Layer 4 of a small transformer language model trained on English Wikipedia (8 layers, counted from 0, width 96).
Take only the direct path to the model's output, skipping the later layers: a vector added to the residual stream pushes a token's score in proportion to its dot product with that token's output vector.

Output vectors of the tokens that the questions are about. A number n stands for (n - 500) times 0.0078.
"&": 643,525,634,512,523,590,529,335,319,254,582,473,504,393,477,470,656,581,470,192,345,334,446,643,486,401,714,83,267,334,849,475,615,599,428,380,809,447,557,427,355,342,690,216,669,203,376,505,648,621,723,184,479,501,410,836,299,772,479,663,425,572,613,114,754,392,545,511,700,497,406,542,517,394,490,354,501,622,755,285,634,977,671,598,443,333,890,497,508,663,627,198,285,577,435,408
" Type": 537,516,469,483,521,572,544,410,475,491,499,448,475,480,466,445,476,538,520,526,514,534,507,569,464,498,484,398,454,487,577,457,521,567,510,467,578,529,481,502,437,421,501,439,538,501,518,471,549,450,475,469,522,500,532,538,498,512,484,519,438,554,427,450,559,449,486,522,610,542,538,547,479,459,529,482,535,478,563,481,492,561,535,466,507,494,564,465,543,530,468,433,447,491,470,545
" sq": 604,492,528,536,471,469,391,536,481,506,486,512,520,376,402,543,569,564,519,547,362,555,488,515,502,475,614,415,429,578,606,523,492,467,356,458,598,490,556,500,479,439,542,476,466,425,469,589,404,548,486,501,530,478,500,539,477,551,445,461,390,487,470,442,559,421,522,497,553,509,516,595,457,432,562,440,558,493,575,467,543,605,586,550,572,298,571,502,512,489,477,457,434,577,581,467
" Website": 559,505,488,478,559,520,490,375,509,435,486,487,505,441,523,533,512,510,453,515,483,562,521,455,395,509,430,480,436,500,596,493,468,555,466,457,590,450,495,428,490,468,546,482,536,428,498,518,552,481,492,459,455,547,470,527,511,596,463,445,440,507,467,415,553,490,462,499,565,544,546,565,549,457,417,390,516,549,565,519,411,580,549,529,557,509,638,523,628,511,454,455,435,505,554,527
"pon": 574,494,562,512,460,499,452,424,488,463,588,451,508,521,519,511,466,518,474,407,483,584,567,570,527,494,533,430,475,490,499,422,589,496,488,497,535,526,512,516,451,435,499,512,497,488,566,510,531,459,470,520,463,498,472,628,514,544,475,564,519,445,561,461,549,421,483,539,535,484,540,553,450,459,398,526,457,527,575,424,491,610,418,452,514,472,584,507,465,556,486,443,471,489,455,456
"ud": 474,540,563,470,496,476,534,456,501,503,577,481,539,474,476,487,486,578,521,425,506,509,478,560,533,520,480,522,428,443,503,439,500,569,530,443,565,478,541,469,477,413,541,521,573,408,523,442,498,543,489,462,495,530,482,543,503,513,476,529,543,454,559,415,466,449,541,547,444,474,510,508,497,511,457,441,507,491,477,463,544,594,448,474,491,522,535,530,576,497,548,505,493,488,494,476
"ster": 615,507,493,511,506,502,460,475,505,516,475,508,517,469,533,470,529,570,469,392,392,389,464,577,521,507,509,463,445,513,480,478,536,502,526,492,531,476,499,464,529,511,539,455,556,490,466,453,480,576,432,504,526,497,532,513,472,555,493,469,486,584,512,446,526,486,517,484,519,505,468,571,548,513,520,375,541,546,485,506,550,579,540,463,445,454,480,375,476,502,579,516,487,575,463,540

Each question shows what one neuron of this layer's MLP adds at an activation of 1. A number n stands for (n - 500) times 0.00088.

n126: 511,462,572,534,367,452,468,393,450,478,651,420,436,520,387,490,540,434,391,554,653,471,592,549,480,596,560,642,616,539,526,739,414,394,554,612,566,478,421,400,455,586,392,579,217,607,529,437,601,654,299,511,299,562,545,551,560,309,539,515,625,387,625,523,442,560,540,428,308,508,608,500,421,577,213,441,488,446,599,542,521,632,410,369,524,257,442,602,566,586,614,523,425,407,572,441
Which two tokens does it push up most, strongest first? "pon", "ud"

n63: 498,499,498,499,496,495,502,497,505,495,494,499,503,500,497,503,502,498,501,500,498,503,495,500,500,503,501,494,502,504,499,498,497,505,495,498,492,506,495,500,495,493,496,502,502,498,499,499,492,493,507,496,499,501,499,497,501,505,497,501,496,503,498,501,503,500,500,495,499,500,507,500,500,497,499,498,504,500,497,503,499,502,495,496,494,496,501,502,497,503,499,496,496,498,502,502
Which of these tokens does it push down most? "ster"

n201: 503,518,510,516,500,506,514,500,488,514,505,494,504,496,497,495,490,511,504,491,497,502,502,514,506,504,490,505,497,506,501,492,497,486,499,502,506,501,508,486,506,500,494,510,499,498,500,480,505,490,506,499,498,494,508,495,511,500,504,512,501,486,493,510,508,489,503,490,486,508,495,489,497,510,493,514,483,511,493,501,510,492,498,504,503,507,477,496,499,497,495,502,504,497,497,503
Which of these tokens does it push up most? "ud"

n101: 445,497,684,469,585,642,641,372,542,513,556,342,382,503,528,412,571,483,496,602,427,602,449,539,718,619,491,283,508,411,511,472,353,497,497,505,444,636,593,505,302,538,484,431,705,271,291,428,491,464,344,491,506,433,448,379,581,517,460,507,645,529,349,430,601,568,389,468,683,413,592,370,516,597,626,408,482,637,482,555,643,408,562,585,655,580,633,473,338,434,642,394,546,380,627,461
Which two tokens does it push up most, strongest first? "&", " Type"

n275: 376,515,636,743,534,593,503,514,598,544,438,464,534,606,578,657,329,522,439,451,347,633,451,664,411,350,462,438,329,489,531,487,272,580,611,564,546,372,443,571,497,323,553,586,702,540,440,629,521,411,390,524,425,559,632,521,467,415,439,514,490,564,492,454,375,409,495,580,598,396,500,515,430,500,670,468,525,336,687,534,589,642,588,508,386,511,544,426,365,442,541,471,369,545,467,505
Which two tokens does it push up most, strongest first? "&", " Type"

n177: 473,527,515,459,428,505,575,461,421,516,531,547,635,384,592,505,527,591,538,452,438,632,552,484,472,588,401,633,492,428,546,405,396,463,393,590,616,474,721,569,512,418,270,387,500,486,449,369,476,440,584,649,545,311,431,500,482,489,382,555,504,562,589,708,363,469,591,516,504,569,482,429,502,623,500,650,488,419,371,493,533,539,321,433,561,614,495,392,509,523,532,530,475,497,609,500
Which two tokens does it push up most, strongest first? "ud", "pon"

n333: 400,328,483,598,522,427,298,476,408,576,537,318,520,748,178,681,670,521,530,613,578,618,430,685,593,486,454,447,451,558,286,286,413,298,959,631,441,464,770,450,551,426,465,514,332,515,340,522,337,299,28,551,233,363,730,550,557,354,314,647,646,555,778,504,555,155,634,424,759,678,544,828,598,777,505,165,651,555,492,486,500,598,881,179,471,237,335,612,387,404,438,721,563,549,308,509
Which of these tokens does it push up most? "ster"

n211: 521,660,715,526,678,379,551,425,614,549,461,426,569,538,430,417,336,269,470,572,616,338,604,608,462,471,347,366,679,567,696,506,475,493,475,352,292,446,551,480,651,476,591,503,538,424,687,447,424,460,434,536,635,465,651,503,199,658,217,418,488,541,565,597,396,459,351,518,328,350,567,542,575,409,493,640,668,468,508,519,431,209,426,670,534,556,563,584,678,592,470,325,435,602,490,628
Which two tokens does it push up most, strongest first? " Website", " Type"

n212: 427,526,314,794,467,420,620,292,407,570,332,813,561,542,492,549,756,256,562,422,574,497,551,654,591,470,466,422,598,297,686,552,481,493,542,402,390,455,339,515,612,410,304,621,629,344,432,531,375,434,622,568,456,507,373,429,548,539,497,474,544,487,673,443,432,735,594,511,462,407,338,640,506,442,455,566,706,460,591,573,400,572,310,462,514,777,533,492,573,564,500,209,344,511,459,341
Which of these tokens does it push down most? " sq"

n158: 503,494,494,494,506,498,498,502,499,501,501,497,495,504,502,504,503,496,491,503,501,500,501,500,502,495,503,509,499,500,497,497,503,498,507,501,504,500,504,501,497,504,506,495,502,498,499,504,505,509,494,504,501,499,497,501,498,497,498,496,504,500,503,502,494,499,503,507,503,504,499,502,504,503,499,499,502,500,497,494,494,503,505,498,506,502,499,498,504,498,501,499,501,503,500,493
Which of these tokens does it push up most? "ster"

n267: 347,581,599,500,679,538,503,635,680,328,478,413,523,498,536,485,421,625,561,535,497,494,350,689,587,535,410,632,495,548,454,424,467,560,435,507,471,488,636,456,443,383,453,361,484,451,342,614,588,469,398,587,457,399,465,570,402,466,594,417,505,457,248,519,358,706,459,458,434,460,508,430,606,380,410,397,567,389,533,519,587,629,771,518,434,569,653,634,678,469,452,419,520,414,472,492
Which of these tokens does it push down most? "pon"

n77: 497,495,490,501,502,501,493,499,494,499,500,505,495,493,509,500,497,503,492,503,497,504,504,493,504,497,491,504,499,498,512,501,500,495,505,501,507,490,504,501,499,497,496,496,504,496,498,503,496,500,496,505,498,492,497,501,496,502,499,495,502,493,501,501,493,496,493,504,500,499,501,502,494,501,493,497,500,500,495,501,488,503,499,495,503,503,498,499,498,501,502,501,498,502,500,497
Which of these tokens does it push up most? " Website"

n25: 468,569,577,574,622,522,416,579,451,595,659,526,589,513,460,647,263,394,341,432,453,623,542,535,411,556,298,591,488,424,601,400,453,408,519,623,470,398,542,611,479,605,506,609,538,557,389,601,772,587,344,388,442,442,442,493,495,444,594,297,500,470,404,421,683,285,382,611,422,644,646,474,544,387,540,588,631,430,376,341,506,668,404,592,491,477,468,484,392,519,544,593,459,424,559,516
Which of these tokens does it push up most? "pon"

n60: 486,578,481,396,440,498,348,551,375,366,554,490,432,663,331,585,506,457,520,523,451,588,537,477,439,365,500,563,450,541,567,445,221,395,474,435,664,429,369,469,515,468,577,535,527,646,550,345,546,526,514,465,471,622,583,535,608,512,563,456,433,444,469,472,585,569,650,546,684,522,477,591,591,557,505,407,369,453,506,717,463,488,498,396,589,658,576,447,424,545,525,469,313,565,502,465
Which of these tokens does it push up most? " Website"

n305: 494,501,504,503,497,500,494,497,499,505,499,503,501,500,499,499,498,497,500,501,501,499,503,499,504,501,498,499,499,500,502,497,501,497,501,498,502,497,498,502,503,500,500,502,501,499,501,503,496,503,500,498,501,501,501,500,498,498,499,498,502,502,502,500,498,498,497,498,500,496,499,499,502,498,502,497,500,501,504,504,499,502,502,500,500,502,499,500,496,500,503,499,499,501,503,499
Which of these tokens does it push down most? " Type"